Layer 3 of a small transformer language model trained on English Wikipedia (14 layers, counted from 0, width 64).
In attention head 0, each number of a token's query is one row of weights dot the token's vector x. The head spreads its attention over the tokens so far by the softmax of query dot key.

Query weights of the head. A number n stands for n times 0.0042.
q0: -4 5 1 18 28 7 18 -18 -14 19 -1 19 -14 -8 -39 -4 -24 -29 24 -2 29 6 16 30 12 -15 10 24 -3 -1 42 -10 -11 -18 13 9 -7 5 -5 11 27 4 21 21 4 -2 -4 -4 32 -12 27 0 -26 9 5 21 -26 9 6 -50 6 10 3 13
q1: 13 -13 -19 -17 -22 17 -32 53 51 22 16 -32 12 0 24 -33 19 17 8 24 -56 -5 -44 -32 6 -10 9 -44 21 5 -42 55 31 42 -32 -42 -22 -17 76 7 -84 -31 17 -21 29 34 -4 -4 -75 -31 -11 -23 34 -66 -40 -27 61 -45 -18 74 -23 -39 19 -4
q2: 38 -4 -21 -9 6 77 -45 11 54 20 6 -30 -31 -36 9 -31 -16 -7 -22 28 -59 -69 -46 -25 -5 13 24 -12 22 10 34 80 75 45 -42 -38 -46 42 88 22 -92 -16 0 -52 19 22 8 16 -45 -66 5 -50 -4 -38 -50 5 11 -75 -10 20 -29 -71 -5 -13
q3: 1 -64 27 -22 -33 -52 3 8 -28 -3 -52 1 31 13 30 -93 12 46 -7 -76 -28 -13 -8 -32 29 -44 10 7 43 -8 11 7 4 2 -31 37 -35 -23 8 25 -30 -3 29 42 -45 -12 26 48 9 21 20 14 -19 25 65 20 77 14 3 38 20 7 -9 -51
q4: 1 3 3 -21 30 16 19 -11 -5 -31 -37 9 -15 -10 17 9 -10 -21 -15 21 -8 -39 34 13 -1 -5 -32 21 -7 -13 27 -1 -13 -13 1 -1 -17 14 9 -1 5 3 -22 -2 -29 -18 -9 -9 -6 0 10 0 -12 -10 -3 10 -11 -4 8 -20 -1 -8 18 -18
q5: 0 27 14 21 -18 -51 -25 21 -14 55 -2 18 23 12 -52 -10 -30 17 58 -15 26 21 -2 -9 2 -21 6 -21 -31 25 7 -39 -16 3 -11 9 8 17 -28 -47 34 20 -37 15 -14 17 -10 -4 23 36 -1 -22 5 -27 20 -8 1 57 -19 -14 -2 37 -3 13
q6: 22 22 -33 3 21 -43 -17 33 -48 -8 -34 -13 87 72 -49 34 3 -10 19 -16 41 32 49 -21 19 -46 16 -3 -8 31 -13 2 -3 18 -6 -42 11 36 24 -54 49 22 -38 24 -29 -3 -29 0 -50 9 49 -31 36 -68 -2 45 17 48 -11 13 -4 9 1 29
q7: -14 23 13 9 11 -54 4 -9 -48 -15 -20 38 44 31 -21 31 -14 9 31 -20 39 49 51 -12 9 -4 -24 15 -35 15 -10 -57 -42 -21 15 2 47 4 -72 -45 85 12 -41 50 -26 -11 -35 -35 -4 33 8 11 22 -39 35 -1 -30 80 3 -15 20 49 10 29
q8: -9 -11 3 8 -7 4 -1 7 -11 -4 -5 13 -6 -6 5 -7 -8 16 0 17 19 -21 -13 0 -20 3 -3 8 3 4 32 2 -4 -1 5 12 -14 6 4 -10 1 -14 5 -26 7 -17 -17 -5 -15 -1 -8 -5 2 -8 3 10 -19 0 17 -3 12 6 -4 -12
q9: 13 17 1 0 3 -2 4 -8 11 6 9 10 -6 -3 -1 -16 3 -16 1 3 -14 0 -7 -6 -9 4 2 14 -3 -4 -4 -1 -8 4 -18 -10 10 -1 -20 -15 -8 4 -6 0 4 -5 5 1 2 5 -1 -14 1 -8 -8 -18 4 -12 2 -6 -9 -1 -9 8
q10: -2 -9 11 2 2 -9 0 33 -4 2 -1 5 2 6 11 7 23 11 -6 8 -1 29 5 -18 7 -7 0 -34 -16 -15 -1 -17 11 0 17 -18 23 -16 -10 -3 -6 5 1 -15 -5 12 24 -14 4 -2 -7 33 -6 -1 -33 -5 19 5 -3 -18 -2 0 10 6
q11: -14 -10 3 -11 4 -7 -5 13 1 -19 7 3 11 15 -10 4 -6 -18 -4 10 12 -1 7 -9 18 -4 24 -16 4 7 9 -6 18 -18 16 4 -12 -24 -1 14 24 -23 8 8 -29 1 2 0 -12 9 15 1 4 11 1 2 4 -6 -4 -2 8 -13 -4 -2
q12: -12 13 -19 5 -4 -39 -14 11 11 0 -3 -9 2 -14 -31 -39 9 7 -6 2 -12 -10 -14 4 -7 5 27 -35 9 10 -10 5 12 5 -5 -16 17 19 -11 -15 13 -5 -7 -13 -27 11 -16 -3 17 5 -23 -5 -8 -23 7 2 0 31 -24 -2 -4 -9 25 -28
q13: 5 8 8 7 6 -1 -13 -5 10 9 2 -7 1 5 3 -15 -24 6 0 -15 -10 3 -5 12 12 -9 16 7 -9 -1 -14 1 13 16 -7 7 5 12 -5 23 2 10 -8 10 -3 -8 18 -11 -3 -22 -1 -6 -12 -4 -1 -24 -6 14 -14 15 1 -5 21 -11
q14: -6 10 -16 9 13 14 -14 9 6 0 18 8 -20 5 -19 -7 5 -14 6 -1 6 -1 9 2 -14 -9 6 -7 -7 3 -11 3 7 1 -2 -16 7 0 -12 4 1 1 -4 -6 -10 -10 15 -19 5 6 -8 9 26 -2 -6 4 19 14 14 -16 -14 0 -8 -5
q15: 3 11 -1 14 29 5 -5 -8 19 11 9 -6 0 -2 -1 -10 -1 7 3 -19 7 5 -7 16 15 -8 12 22 4 -3 -14 -2 -2 13 -14 -2 8 -9 -6 2 -20 17 1 9 20 -2 9 -3 13 -7 13 -3 -12 -10 -7 -8 6 8 1 6 -16 3 -22 9
q16: -6 4 11 -5 11 -6 17 -5 3 -19 5 -12 -1 -10 10 -6 7 1 -2 -14 -22 -1 0 -12 9 -1 -12 12 1 -8 -15 12 -20 6 -13 -1 6 3 1 -4 -6 -4 -8 18 20 6 -1 10 3 5 2 7 -20 -14 -4 6 20 0 -1 -15 -13 4 2 1
q17: -1 -11 24 22 -19 -11 6 6 -15 13 -7 1 0 -3 8 -9 -4 31 -1 11 -7 -9 -24 -8 -7 -4 -14 2 -1 -11 20 -14 -16 20 -9 13 -7 23 3 -6 -9 -13 -7 -8 19 -9 4 -17 -11 -12 -3 1 -34 -15 -38 -9 -20 -3 -5 -1 10 11 -1 -11
q18: 27 6 27 -8 -4 0 0 13 -15 -9 -10 13 -2 1 32 -19 -15 43 5 -8 10 -15 -21 -9 -6 -15 -3 23 -1 -1 35 -8 -16 13 8 7 -2 11 -1 -7 -5 -22 -9 -9 19 2 -3 23 -7 14 -4 -8 -1 -26 -3 8 14 -5 4 -14 -9 -7 6 -14
q19: -9 -8 -8 -3 9 9 17 6 -18 -23 13 -20 4 25 16 18 -6 -10 -17 19 12 15 27 6 13 -22 2 -9 11 -13 -18 -1 -5 -19 43 10 -3 -31 5 10 1 -13 16 1 17 -10 15 2 -4 9 21 11 14 26 -15 10 12 -1 8 -11 -10 -10 10 25
q20: 3 9 -1 -4 13 -17 -15 12 5 5 4 -10 6 -16 -13 -28 22 21 9 12 -12 -4 -24 -11 1 -8 5 2 4 -6 -1 -8 -14 9 -21 -3 1 -2 -6 -11 -6 -13 1 -1 0 26 6 2 10 14 1 0 2 -11 -6 -3 21 6 -14 8 5 2 -8 -7
q21: 3 -4 -4 -3 -8 -5 -3 3 7 -10 10 6 0 2 -7 1 -4 -6 -8 15 -9 0 14 -9 -7 8 1 -13 -11 4 -15 3 0 0 -7 -12 6 1 -11 -12 1 10 -7 -15 -13 6 -3 -6 5 -1 -23 5 3 7 -2 -14 -10 -7 0 -12 7 -5 9 0
q22: 12 1 12 -3 -16 -8 -17 -6 -15 28 -9 2 -7 -3 -16 3 2 5 7 -16 1 3 -22 -13 -5 15 6 3 -10 8 22 2 12 17 8 11 11 22 -3 -8 -7 -10 -22 5 -14 16 -3 13 7 12 3 -19 -4 -18 -1 14 -6 10 -15 3 -13 4 4 -14
q23: -16 -12 -16 0 1 -19 17 8 -21 -16 6 2 -2 12 9 13 4 -2 -23 8 -14 22 -5 -12 6 12 10 -18 9 -8 -5 12 7 12 23 5 41 2 -22 -2 -14 13 7 -16 5 -10 14 -7 3 -19 -15 7 -5 -9 -21 -17 -8 4 6 -19 -1 -1 16 6
q24: 7 -2 8 0 15 8 10 -2 10 2 -12 7 4 -2 14 9 7 5 -1 -12 16 18 -7 6 26 9 7 21 4 -1 16 -7 3 0 1 5 16 -30 -1 9 -12 -1 12 14 17 -6 1 9 -6 5 19 6 -13 -16 0 3 1 -5 10 7 2 3 -26 21
q25: -6 -13 6 17 26 19 -14 18 17 2 10 -9 2 5 -12 8 -5 12 10 6 25 -3 5 5 13 -32 16 3 -2 -4 1 -21 2 -3 -4 -3 -22 -12 12 25 -2 2 3 16 8 3 10 -22 6 -3 6 19 -4 18 -10 7 6 2 7 1 -1 -2 -20 2
q26: -8 -1 -2 -8 -13 -18 10 -2 -7 -15 0 7 -16 12 3 3 14 23 3 -13 -17 -9 -11 14 4 9 -7 -29 8 -2 -7 -15 -4 6 1 -13 3 0 3 -1 -10 5 10 9 -6 9 -1 -7 7 -17 5 5 2 -7 -16 -4 8 11 -18 14 4 1 8 -3
q27: -10 -15 19 11 18 9 1 13 -5 8 0 3 -10 -18 4 14 -31 9 8 7 3 -3 -3 -20 21 -14 17 1 0 -8 6 6 -3 -3 6 21 -23 19 15 19 0 -13 2 18 16 -1 1 -18 -9 -2 11 4 -13 -4 -20 3 -1 4 5 -6 7 14 -9 -12
q28: -16 2 -11 -11 -16 -13 8 -12 16 -20 21 -23 8 4 -26 3 3 -31 -12 35 -19 3 35 -11 3 5 14 -13 -2 9 -32 -3 -3 -8 -10 0 10 -7 -6 7 16 -4 -14 21 -30 -7 -3 -14 -2 13 -19 3 -10 22 -2 -24 -12 -7 0 24 21 -14 2 6
q29: 34 -13 -7 9 10 4 -16 -9 12 11 -9 -12 7 -4 -4 -9 -5 0 -1 -4 25 10 -11 16 1 9 1 30 -9 28 23 4 1 9 -5 21 8 -3 -11 5 -1 11 -27 -6 7 -5 -1 16 -2 9 -14 3 -4 -9 10 1 -20 8 1 4 5 -3 10 -10
q30: -13 2 -1 3 -9 17 25 6 -8 -25 7 -10 -15 10 3 -6 -7 26 -6 22 10 -9 11 -2 -7 -34 25 26 -5 -13 21 -14 -2 -1 26 17 -6 -2 19 13 -7 -18 15 11 16 -27 -11 0 -8 0 -7 -3 -10 4 -1 15 4 1 29 10 14 -9 4 0
q31: -1 -6 9 2 16 -11 -21 6 21 34 -20 8 15 -31 -14 -13 -1 -11 8 1 -1 -7 -24 -2 14 18 7 2 1 10 11 6 11 0 -33 5 1 5 -6 5 17 -16 -15 -5 -5 10 -6 -8 -8 5 10 -4 -17 -30 15 -3 -7 10 -12 4 20 13 -19 -22

Each question shows a short text with each token's key, already scaled and adjusted for position as the last token sees it. A number n stands for n times 0.013.

Then comes the last token's vector x. A number n stands for n times 0.064.

0 "oph": 0 -20 -36 23 12 10 19 -53 -1 3 -3 6 2 -1 5 -1 -7 -11 -6 2 -2 3 1 -1 -4 2 -2 -6 4 1 -4 -4
1 "y": -9 -18 -35 29 3 15 21 -53 0 1 -2 2 0 -1 1 1 -4 -4 -5 2 -1 1 0 3 -1 0 0 -3 1 0 -3 -3
2 " (": -2 -25 -42 27 -7 14 19 -47 0 0 -1 0 2 1 0 2 -2 -3 -4 2 -1 2 -1 3 -1 1 0 -2 1 1 -2 -3
3 "1": 7 -22 -36 32 -7 14 23 -49 2 1 -3 0 0 -3 -1 0 -2 -3 -3 1 -1 2 -1 4 0 -1 -1 -3 0 0 -1 -2
4 "9": 8 -24 -38 33 2 11 21 -48 4 1 -1 -1 -1 -3 -1 -2 -1 -1 -2 0 -2 3 -1 6 -1 -1 0 -2 -1 1 1 -2
5 "8": 3 -24 -36 31 9 9 22 -49 3 1 -1 -1 -1 -3 0 -2 -2 -1 -3 0 -2 4 -1 6 -2 -1 -1 -2 -1 1 -1 -2
6 "8": -6 -26 -37 31 8 6 23 -48 2 1 -1 0 0 -2 0 -2 -2 -2 -3 0 -2 4 0 6 -2 -1 -1 -2 0 1 -1 -2
x: -10 -4 -11 34 -21 -2 10 -8 -4 11 20 33 -11 5 -2 19 -7 -13 -20 -7 3 -9 1 12 -10 28 9 -9 22 -5 -7 -19 0 -15 14 0 18 -24 -61 43 1 8 33 -17 14 -5 2 56 54 5 -12 36 -52 42 -2 -3 -10 51 5 -26 -4 2 3 -3
Which token does the last token look at most, and with what share of its attention? 2 " (", with about 30%

0 "ang": -5 -23 -43 29 10 15 24 -62 0 1 -1 5 2 -2 3 1 -6 -8 -6 2 -2 4 -1 1 -2 3 0 -5 1 1 -4 -3
1 "\"": -8 -26 -48 35 2 18 22 -56 1 2 -2 3 -1 -1 0 1 -2 -3 -4 3 -2 2 -1 4 -1 1 0 -2 2 2 -2 -3
2 " as": -8 -25 -48 35 -6 20 22 -54 3 2 -4 0 2 -1 -2 2 -1 -3 -2 1 -2 2 1 6 0 -3 1 -1 -1 2 -2 -1
3 " its": -2 -30 -46 36 -7 15 25 -54 1 0 0 2 3 -1 -1 0 -2 -1 -2 2 -1 3 1 6 -2 -2 1 0 1 0 -1 -3
4 " B": 10 -31 -49 33 -1 17 22 -54 -1 1 -2 0 3 2 1 1 -1 -4 -2 0 1 1 0 1 -3 0 0 -2 -1 0 -2 -2
5 "-": 7 -31 -46 35 9 14 22 -55 1 -1 0 3 4 3 -2 1 -3 0 -1 0 2 2 -2 3 -3 3 1 0 1 0 0 -2
6 "side": 7 -30 -45 38 14 15 23 -53 2 -1 -3 -1 -1 -1 -3 -2 -2 1 0 -2 -2 1 2 2 -2 -1 1 -1 -4 0 -2 0
x: 7 36 11 18 12 7 25 -19 -7 7 8 26 -16 -8 17 17 -14 5 -14 -14 -16 2 -16 9 1 11 -1 4 20 -26 1 -20 -14 -40 -25 43 19 2 -60 63 -4 -10 19 -15 -20 12 7 35 44 29 -14 -21 26 42 -21 9 -32 25 -15 -15 5 8 2 -14
Which token does the last token look at most, and with what share of its attention? 4 " B", with about 20%

0 "r": -5 -23 -39 25 7 12 24 -57 0 1 -2 4 3 0 3 1 -4 -7 -5 4 -3 3 -1 4 -3 2 -1 -3 2 2 -3 -5
1 "ish": -7 -22 -39 28 3 14 25 -56 1 1 -2 2 0 -2 0 0 -4 -5 -5 4 -3 2 0 5 -1 1 1 -3 0 1 -2 -5
2 " H": -6 -25 -45 33 -7 20 22 -48 -1 1 -2 2 1 1 1 0 -2 -4 -3 -2 -1 1 1 0 -2 0 0 -2 0 -1 -3 0
3 "osp": 4 -26 -41 35 -12 18 22 -49 -1 1 -4 1 1 1 0 -1 -1 -3 -3 0 0 0 0 0 -2 1 -1 0 2 1 -1 0
4 "it": 8 -23 -39 37 -3 12 22 -53 1 0 -3 1 2 0 0 0 -1 -4 -2 1 -1 0 0 0 -2 0 -1 -2 -2 -1 0 -3
5 "als": 9 -24 -38 37 4 10 20 -54 1 1 -2 2 2 -1 0 -1 -3 -2 -4 -1 -2 2 2 3 -1 -1 1 -2 -1 0 -2 -1
6 "'": 1 -28 -42 33 8 6 20 -53 0 0 -2 0 0 0 0 0 -1 -1 -2 2 -2 1 0 5 -2 0 3 -1 0 1 -1 -3
x: -24 11 -12 18 -22 -31 36 -32 -3 4 1 30 -19 6 6 3 3 -14 10 -7 3 -28 -24 5 11 8 16 17 5 -1 -16 12 4 -38 26 13 27 -10 -42 23 15 -8 -12 -19 9 11 30 56 50 -1 -24 41 9 53 14 -5 -15 -25 -12 -39 5 6 10 -8
Which token does the last token look at most, and with what share of its attention? 6 "'", with about 20%

0 " lead": 1 -26 -51 31 17 20 28 -71 0 1 -3 4 5 -5 -1 -2 -4 -9 -3 -1 -3 5 4 5 -2 -4 2 -5 2 2 -7 -2
1 " single": -14 -28 -50 33 8 21 28 -69 0 3 1 5 3 -2 2 -2 -5 -4 -5 -4 -3 7 1 3 -4 1 0 -6 2 0 -8 -1
2 " \"": -5 -35 -57 36 -9 19 27 -62 -1 0 0 3 2 0 1 1 -1 -3 -3 3 -2 3 0 3 -2 3 0 -3 2 1 0 -5
3 "E": 0 -29 -50 38 -13 21 30 -68 0 1 -3 0 0 2 1 1 -2 -3 -5 1 -2 1 -1 4 -1 1 0 -3 -1 0 0 -3
4 "le": 11 -28 -46 42 -12 18 29 -69 2 0 -5 -1 -1 1 -1 1 -2 -2 -4 2 -4 1 -2 5 -1 0 1 0 -3 0 0 -4
5 "ct": 17 -32 -50 42 3 19 29 -64 1 1 -5 1 0 1 0 2 -2 -5 -5 -2 -3 1 -1 3 -2 2 0 -2 -3 1 -5 -2
6 "ric": 5 -34 -47 41 14 12 31 -67 0 1 -7 0 0 -2 -2 0 -4 -7 -3 1 1 2 -2 0 -4 1 1 -3 0 0 -4 -4
x: -11 34 -9 6 2 9 1 -3 6 -11 23 -11 -15 -7 -11 -6 -18 -28 -5 -34 20 8 -5 20 -2 18 14 14 37 -15 -2 -42 16 -35 -17 12 19 17 -10 34 -4 -23 12 -29 -18 -2 -12 48 23 26 -11 18 -29 50 0 -25 2 21 39 -40 11 23 22 -17
Which two tokens does the last token look at most, in order? 2 " \"", 5 "ct"

0 "ound": -3 -21 -38 21 10 11 19 -57 1 1 -3 5 1 -3 1 0 -6 -7 -6 3 -3 4 -1 5 -2 1 -1 -5 3 2 -4 -4
1 "t": -9 -20 -36 26 2 11 23 -55 0 1 -2 4 -1 -1 2 0 -3 -6 -7 4 -4 3 -4 4 -2 2 -1 -2 1 1 -3 -5
2 "able": -6 -23 -37 26 -6 10 22 -54 1 1 -3 4 0 -3 0 -1 -4 -5 -5 4 -3 4 -2 5 -3 0 -1 -4 2 1 -3 -4
3 " D": 4 -25 -42 29 -9 16 19 -49 -1 1 -3 2 3 1 1 0 0 -4 -3 0 -2 1 -1 2 -2 0 -1 -1 1 -1 -1 -1
4 "isc": 11 -23 -40 32 -6 15 23 -47 2 1 -6 3 0 0 -2 1 -3 -4 -3 0 -4 0 -1 4 0 0 0 -1 1 1 -1 0
5 "uss": 10 -25 -38 33 5 13 23 -49 1 2 -2 2 0 -1 0 -1 -2 -3 -4 0 -1 3 0 -2 -3 0 -2 -1 2 -2 -1 -1
6 "ion": 0 -27 -38 33 11 10 25 -48 1 0 -2 2 0 -2 -2 -1 -3 -2 -3 2 -2 2 0 3 -2 -1 1 -3 2 -1 -2 -2
x: -2 37 2 20 -9 0 15 -20 -12 3 25 -4 -30 -8 -3 34 9 -6 1 -24 -3 7 -14 30 -2 9 16 -4 27 -12 -8 -13 0 -55 -21 29 26 -2 -78 44 1 -12 10 -26 -6 -12 7 52 38 3 -4 44 -13 33 21 2 1 15 17 -18 -12 2 7 3
Which token does the last token look at most? 3 " D"

0 "D": -6 -24 -45 26 11 21 28 -58 -3 2 -2 5 2 1 4 0 -4 -9 -7 4 -3 4 -2 4 -3 2 -2 -6 5 2 -4 -5
1 ".": -9 -26 -47 29 -2 18 27 -58 1 1 -3 2 -1 0 -1 0 -2 -4 -4 5 -5 3 -3 11 -2 -2 1 -1 0 -2 0 -6
2 " in": -10 -24 -47 29 -6 17 22 -62 3 0 -4 -1 0 1 -1 2 -3 0 -4 3 -3 0 0 8 0 0 1 1 -4 0 0 -3
3 " American": -4 -27 -46 31 -9 17 22 -61 1 -1 -2 1 0 -2 -3 1 -1 -2 -1 2 1 1 0 4 0 0 1 0 -2 -2 0 -2
4 " J": 11 -29 -50 31 -3 17 20 -58 0 1 -3 1 1 1 1 1 -2 -2 -4 0 0 1 1 1 -3 0 -1 0 1 0 -3 0
5 "ew": 13 -29 -45 35 4 15 23 -58 1 -2 -1 0 4 1 0 3 -4 -1 -1 0 1 -1 0 0 -1 3 2 -1 -4 -2 2 -1
6 "ish": 5 -27 -44 37 9 11 23 -60 1 -3 -2 -1 0 0 -2 1 -2 0 -1 2 -2 0 1 4 0 0 3 1 -4 -1 1 -3
x: -21 53 2 14 -13 -18 -12 -29 -3 7 19 11 -21 -16 21 10 11 -12 -24 -29 18 -14 -10 -15 13 23 12 17 -23 -28 -30 -27 6 -48 12 8 7 -7 -10 44 -6 -26 7 -13 5 -25 -6 32 61 12 -11 22 -5 36 -12 -8 -10 10 -5 -40 2 21 4 -37
Which token does the last token look at most, and with what share of its attention? 4 " J", with about 30%

0 "g": -5 -24 -40 24 11 10 25 -66 0 2 -4 6 2 -1 4 0 -6 -11 -9 4 -5 4 -2 3 -3 2 -1 -6 3 2 -5 -6
1 "ress": -12 -23 -42 31 4 13 22 -65 1 1 -4 4 0 -2 1 -2 -5 -7 -7 1 -4 4 -1 3 -2 1 -1 -5 3 1 -4 -3
2 "ional": -8 -26 -43 31 -6 13 24 -64 0 2 -2 3 1 -4 1 0 -4 -4 -5 1 -1 4 0 3 -2 1 0 -4 2 0 -4 -2
3 "ly": 0 -27 -42 30 -10 8 21 -65 1 1 -1 2 2 -2 2 -1 -7 -6 -5 2 -3 5 1 4 -4 0 1 -5 0 1 -5 -5
4 "-": 11 -28 -46 34 -1 11 19 -61 1 -1 -2 4 2 1 -1 0 -3 -3 -3 1 -1 4 -3 4 -3 3 1 -2 2 0 -1 -2
5 "re": 8 -27 -42 42 3 11 21 -59 1 -2 -4 0 2 2 0 0 -1 -2 -3 0 -3 1 -1 1 -3 1 0 -1 -1 0 -1 -1
6 "c": 0 -29 -43 42 10 7 20 -59 0 -1 -4 2 1 2 -1 2 -2 -5 -3 1 -3 1 -2 1 -2 3 1 0 -2 -1 -1 -2
x: 9 40 -4 30 1 -9 -4 0 -22 6 44 -3 -23 -9 5 -12 5 -32 1 -16 -17 2 0 5 15 22 9 -19 16 4 -1 -49 -33 -9 24 -1 11 -6 -33 36 -7 -10 11 -17 14 -8 8 42 57 6 3 27 -28 54 35 9 -11 -11 16 -16 10 -6 -2 -46
Which token does the last token look at most? 4 "-"

0 "em": -4 -23 -37 27 9 9 24 -59 -1 2 -4 7 4 -1 3 -1 -7 -10 -6 1 -2 4 1 -2 -5 2 0 -7 6 2 -4 -5
1 "ed": -11 -22 -37 27 4 14 24 -60 1 1 -2 4 4 -2 1 -1 -6 -6 -5 1 -4 4 2 3 -3 -1 1 -5 2 1 -5 -3
2 " un": -9 -26 -46 29 -7 20 20 -51 -3 0 -1 1 3 0 3 1 0 -7 -3 -2 1 2 0 -3 -2 1 -1 -2 0 -2 -2 0
3 "s": -2 -21 -36 35 -11 13 22 -59 1 0 -2 3 2 1 -1 -2 -3 -3 -3 0 -3 3 1 5 -3 -2 2 -1 0 0 -4 -2
4 "u": 7 -26 -40 35 -4 12 22 -55 0 1 -2 1 2 0 2 1 0 -6 -2 1 -1 2 -1 -1 -3 1 -1 -2 0 -1 0 -4
5 "it": 8 -26 -39 36 4 9 23 -54 1 1 -2 1 2 -1 0 0 -2 -5 -4 1 -2 2 0 1 -2 0 0 -3 -1 0 -2 -3
6 "able": 1 -29 -39 32 9 4 23 -55 1 0 -1 3 1 -3 -2 -2 -4 -3 -3 1 -2 4 1 3 -3 0 1 -4 1 1 -4 -3
x: -21 27 -6 23 14 -15 19 -25 0 1 24 24 -11 1 -14 25 34 -19 -10 -15 -5 15 -5 29 -2 -3 25 -9 19 -10 0 3 9 -53 -5 18 18 -6 -63 30 -14 1 5 -16 1 7 14 63 50 12 -31 23 -10 47 -5 -7 -9 -2 12 -15 -17 18 9 -27
Which token does the last token look at most, and with what share of its attention? 2 " un", with about 20%

0 "ined": -1 -21 -39 24 12 19 24 -57 1 1 -2 3 0 -2 0 -1 -5 -6 -6 4 -5 4 -1 5 -2 0 -1 -4 1 1 -3 -4
1 " at": -11 -23 -44 26 4 23 25 -51 1 1 -2 0 0 -1 -1 2 -2 -4 -4 3 -2 1 -1 6 1 0 1 -1 -1 0 -2 -3
2 " The": -8 -25 -44 27 -4 20 23 -52 1 0 -1 1 1 0 -2 0 -2 -1 -1 2 -1 4 -1 6 -2 0 1 -2 0 1 -1 -4
3 " London": -2 -24 -44 30 -13 22 22 -49 1 2 -3 1 -1 -2 -2 1 -2 0 -4 -1 -1 3 0 2 0 1 0 0 1 -1 -1 0
4 " H": 10 -28 -46 31 -4 18 21 -48 0 1 -3 1 1 1 1 0 -2 -2 -3 -3 -1 2 0 1 -2 0 0 -1 0 0 -2 0
5 "osp": 12 -29 -42 33 9 16 22 -49 0 1 -4 1 1 1 0 0 -2 -2 -3 0 -1 1 -1 1 -3 1 -1 0 2 1 0 0
6 "ital": 3 -28 -40 37 11 14 23 -50 2 0 -3 1 2 0 0 0 -2 -1 0 -1 -1 2 0 1 -2 1 -1 -1 -2 -1 1 -1
x: -1 42 24 21 14 -14 2 3 11 -5 17 17 -21 -4 5 25 12 9 -5 -13 -9 6 26 24 18 31 0 18 15 -40 -3 -10 20 -27 -24 23 16 10 -60 14 -25 -14 31 -8 2 -23 -5 44 58 32 -31 11 -8 47 4 -11 -20 13 -7 -23 -11 27 0 -30
Which two tokens does the last token look at most, in order? 4 " H", 5 "osp"

0 " and": -1 -25 -49 31 9 23 26 -64 2 -1 -1 1 1 0 -2 2 -4 -4 -3 7 -3 3 -1 11 -2 -1 0 0 -1 1 -2 -8
1 " American": -6 -28 -50 35 7 24 25 -62 0 0 -1 2 0 -3 -3 0 -1 -3 -1 1 0 3 1 2 -1 0 0 -1 0 -3 -1 -2
2 " J": -8 -29 -53 34 -10 26 24 -58 -1 2 -2 2 2 1 1 0 -3 -3 -4 -1 0 2 2 0 -3 0 -1 0 1 0 -5 1
3 "ew": -2 -30 -48 37 -15 24 29 -58 0 -2 0 0 5 1 1 3 -6 -2 0 -1 1 0 2 -1 -2 3 2 -2 -4 -3 1 0
4 "ry": 10 -28 -45 43 -9 20 27 -60 1 -3 -2 0 0 -1 -4 -2 -3 -2 -2 1 -3 2 2 4 -1 -2 4 1 -3 -1 -3 -1
5 " (": 5 -37 -56 39 9 14 23 -54 0 -1 0 0 2 2 -1 2 -1 -1 -3 0 0 2 0 2 -1 2 1 -1 0 1 -1 -1
6 "C": -2 -35 -50 40 12 12 24 -58 -1 -1 -2 1 3 3 -2 2 -2 -5 -1 1 0 2 0 3 -1 2 3 -3 -2 0 0 -2
x: -13 21 -7 34 7 -5 0 6 -16 -6 23 -20 -44 12 18 3 8 -15 -11 -1 -31 9 2 22 27 14 -17 -18 -6 -3 14 -48 -4 -11 8 -1 -17 0 -67 33 -9 -22 -21 -18 8 -2 21 37 56 26 -13 -2 -36 44 18 24 -12 -9 15 3 20 7 10 6
Which token does the last token look at most? 5 " ("

0 "sequ": -2 -21 -38 24 13 14 20 -63 0 1 -4 6 3 -2 -1 -3 -6 -8 -6 0 -4 4 1 3 -3 -2 0 -6 3 1 -6 -2
1 "ently": -8 -23 -41 27 5 15 24 -59 2 0 -1 1 0 -2 0 -2 -5 -4 -4 3 -4 4 0 6 -3 -1 1 -4 -1 0 -3 -5
2 ",": -8 -25 -45 29 -4 20 24 -53 2 0 -3 1 0 0 -1 0 -3 -4 -2 5 -3 2 -1 10 -1 -2 1 -1 0 1 0 -6
3 " \"": 4 -30 -48 31 -6 13 21 -51 0 0 -1 2 0 1 0 2 -1 -2 -3 4 -2 1 -1 4 0 2 0 0 1 0 2 -4
4 "P": 10 -28 -44 33 -3 16 23 -53 1 -1 -3 1 1 2 -1 1 -2 -4 -3 2 -2 1 -2 6 0 0 1 -2 -1 0 1 -2
5 "l": 10 -28 -42 37 4 14 25 -51 3 -1 -5 1 -1 1 -1 2 -3 -3 -3 3 -4 0 -2 3 -1 2 0 2 -2 0 1 -3
6 "ay": 2 -28 -41 38 11 11 25 -52 3 -2 -4 0 -1 -1 -4 0 -3 -2 -3 3 -2 0 -1 3 0 -1 2 0 -2 -1 0 -2
x: 3 34 9 7 -16 3 -2 -21 -24 13 28 9 -10 -23 17 24 -20 2 -15 -25 1 -1 -35 22 -2 9 6 -2 0 -27 -14 -10 -5 -55 -24 8 23 2 -30 49 23 -22 8 -12 -25 -18 16 36 64 25 6 7 -1 55 -11 14 -15 18 23 -8 25 -8 8 5
Which two tokens does the last token look at most, in order? 3 " \"", 4 "P"

0 "ic": -1 -21 -34 26 8 16 24 -54 0 1 -3 4 0 -2 1 0 -3 -7 -5 4 -2 3 -1 3 -3 2 -2 -4 2 2 -3 -5
1 "ed": -10 -21 -35 26 3 15 23 -54 1 1 -2 3 2 -2 0 0 -4 -5 -5 2 -4 3 1 3 -2 0 0 -3 1 1 -4 -3
2 " out": -12 -22 -39 27 -10 16 19 -50 0 0 -2 3 4 -2 1 -1 -4 -6 -4 -1 -1 1 2 1 0 -2 1 -1 -2 -3 -5 3
3 "side": -2 -23 -37 29 -13 16 23 -49 1 0 0 2 0 -4 0 -3 -5 -4 -3 -1 -2 3 3 1 -2 0 0 -4 -3 0 -5 -1
4 " of": 8 -27 -37 25 -6 12 24 -51 2 1 -2 1 1 -2 0 -2 -4 -3 -3 2 -2 3 1 5 -2 -1 1 -3 -1 2 -3 -3
5 " Sw": 10 -31 -45 26 3 14 20 -43 -1 0 -5 1 0 -2 -1 -1 -2 -6 -1 -1 1 0 2 -3 -1 1 1 -2 1 1 -1 0
6 "ed": 3 -26 -35 29 14 13 24 -50 2 -1 -2 1 3 0 -1 -1 -3 -2 -2 1 -3 1 1 4 -2 -2 2 -1 -1 0 -1 -1
x: -14 14 16 -1 7 9 20 -55 -8 4 22 11 -11 -26 1 42 0 -8 29 -14 11 4 -13 18 9 15 7 -17 11 -16 -1 8 -1 -37 5 -6 27 -3 -61 19 10 -7 27 -25 -14 -7 -18 31 60 27 13 16 -26 36 -2 0 -8 9 1 -29 6 -11 -16 -46
Which token does the last token look at most? 5 " Sw"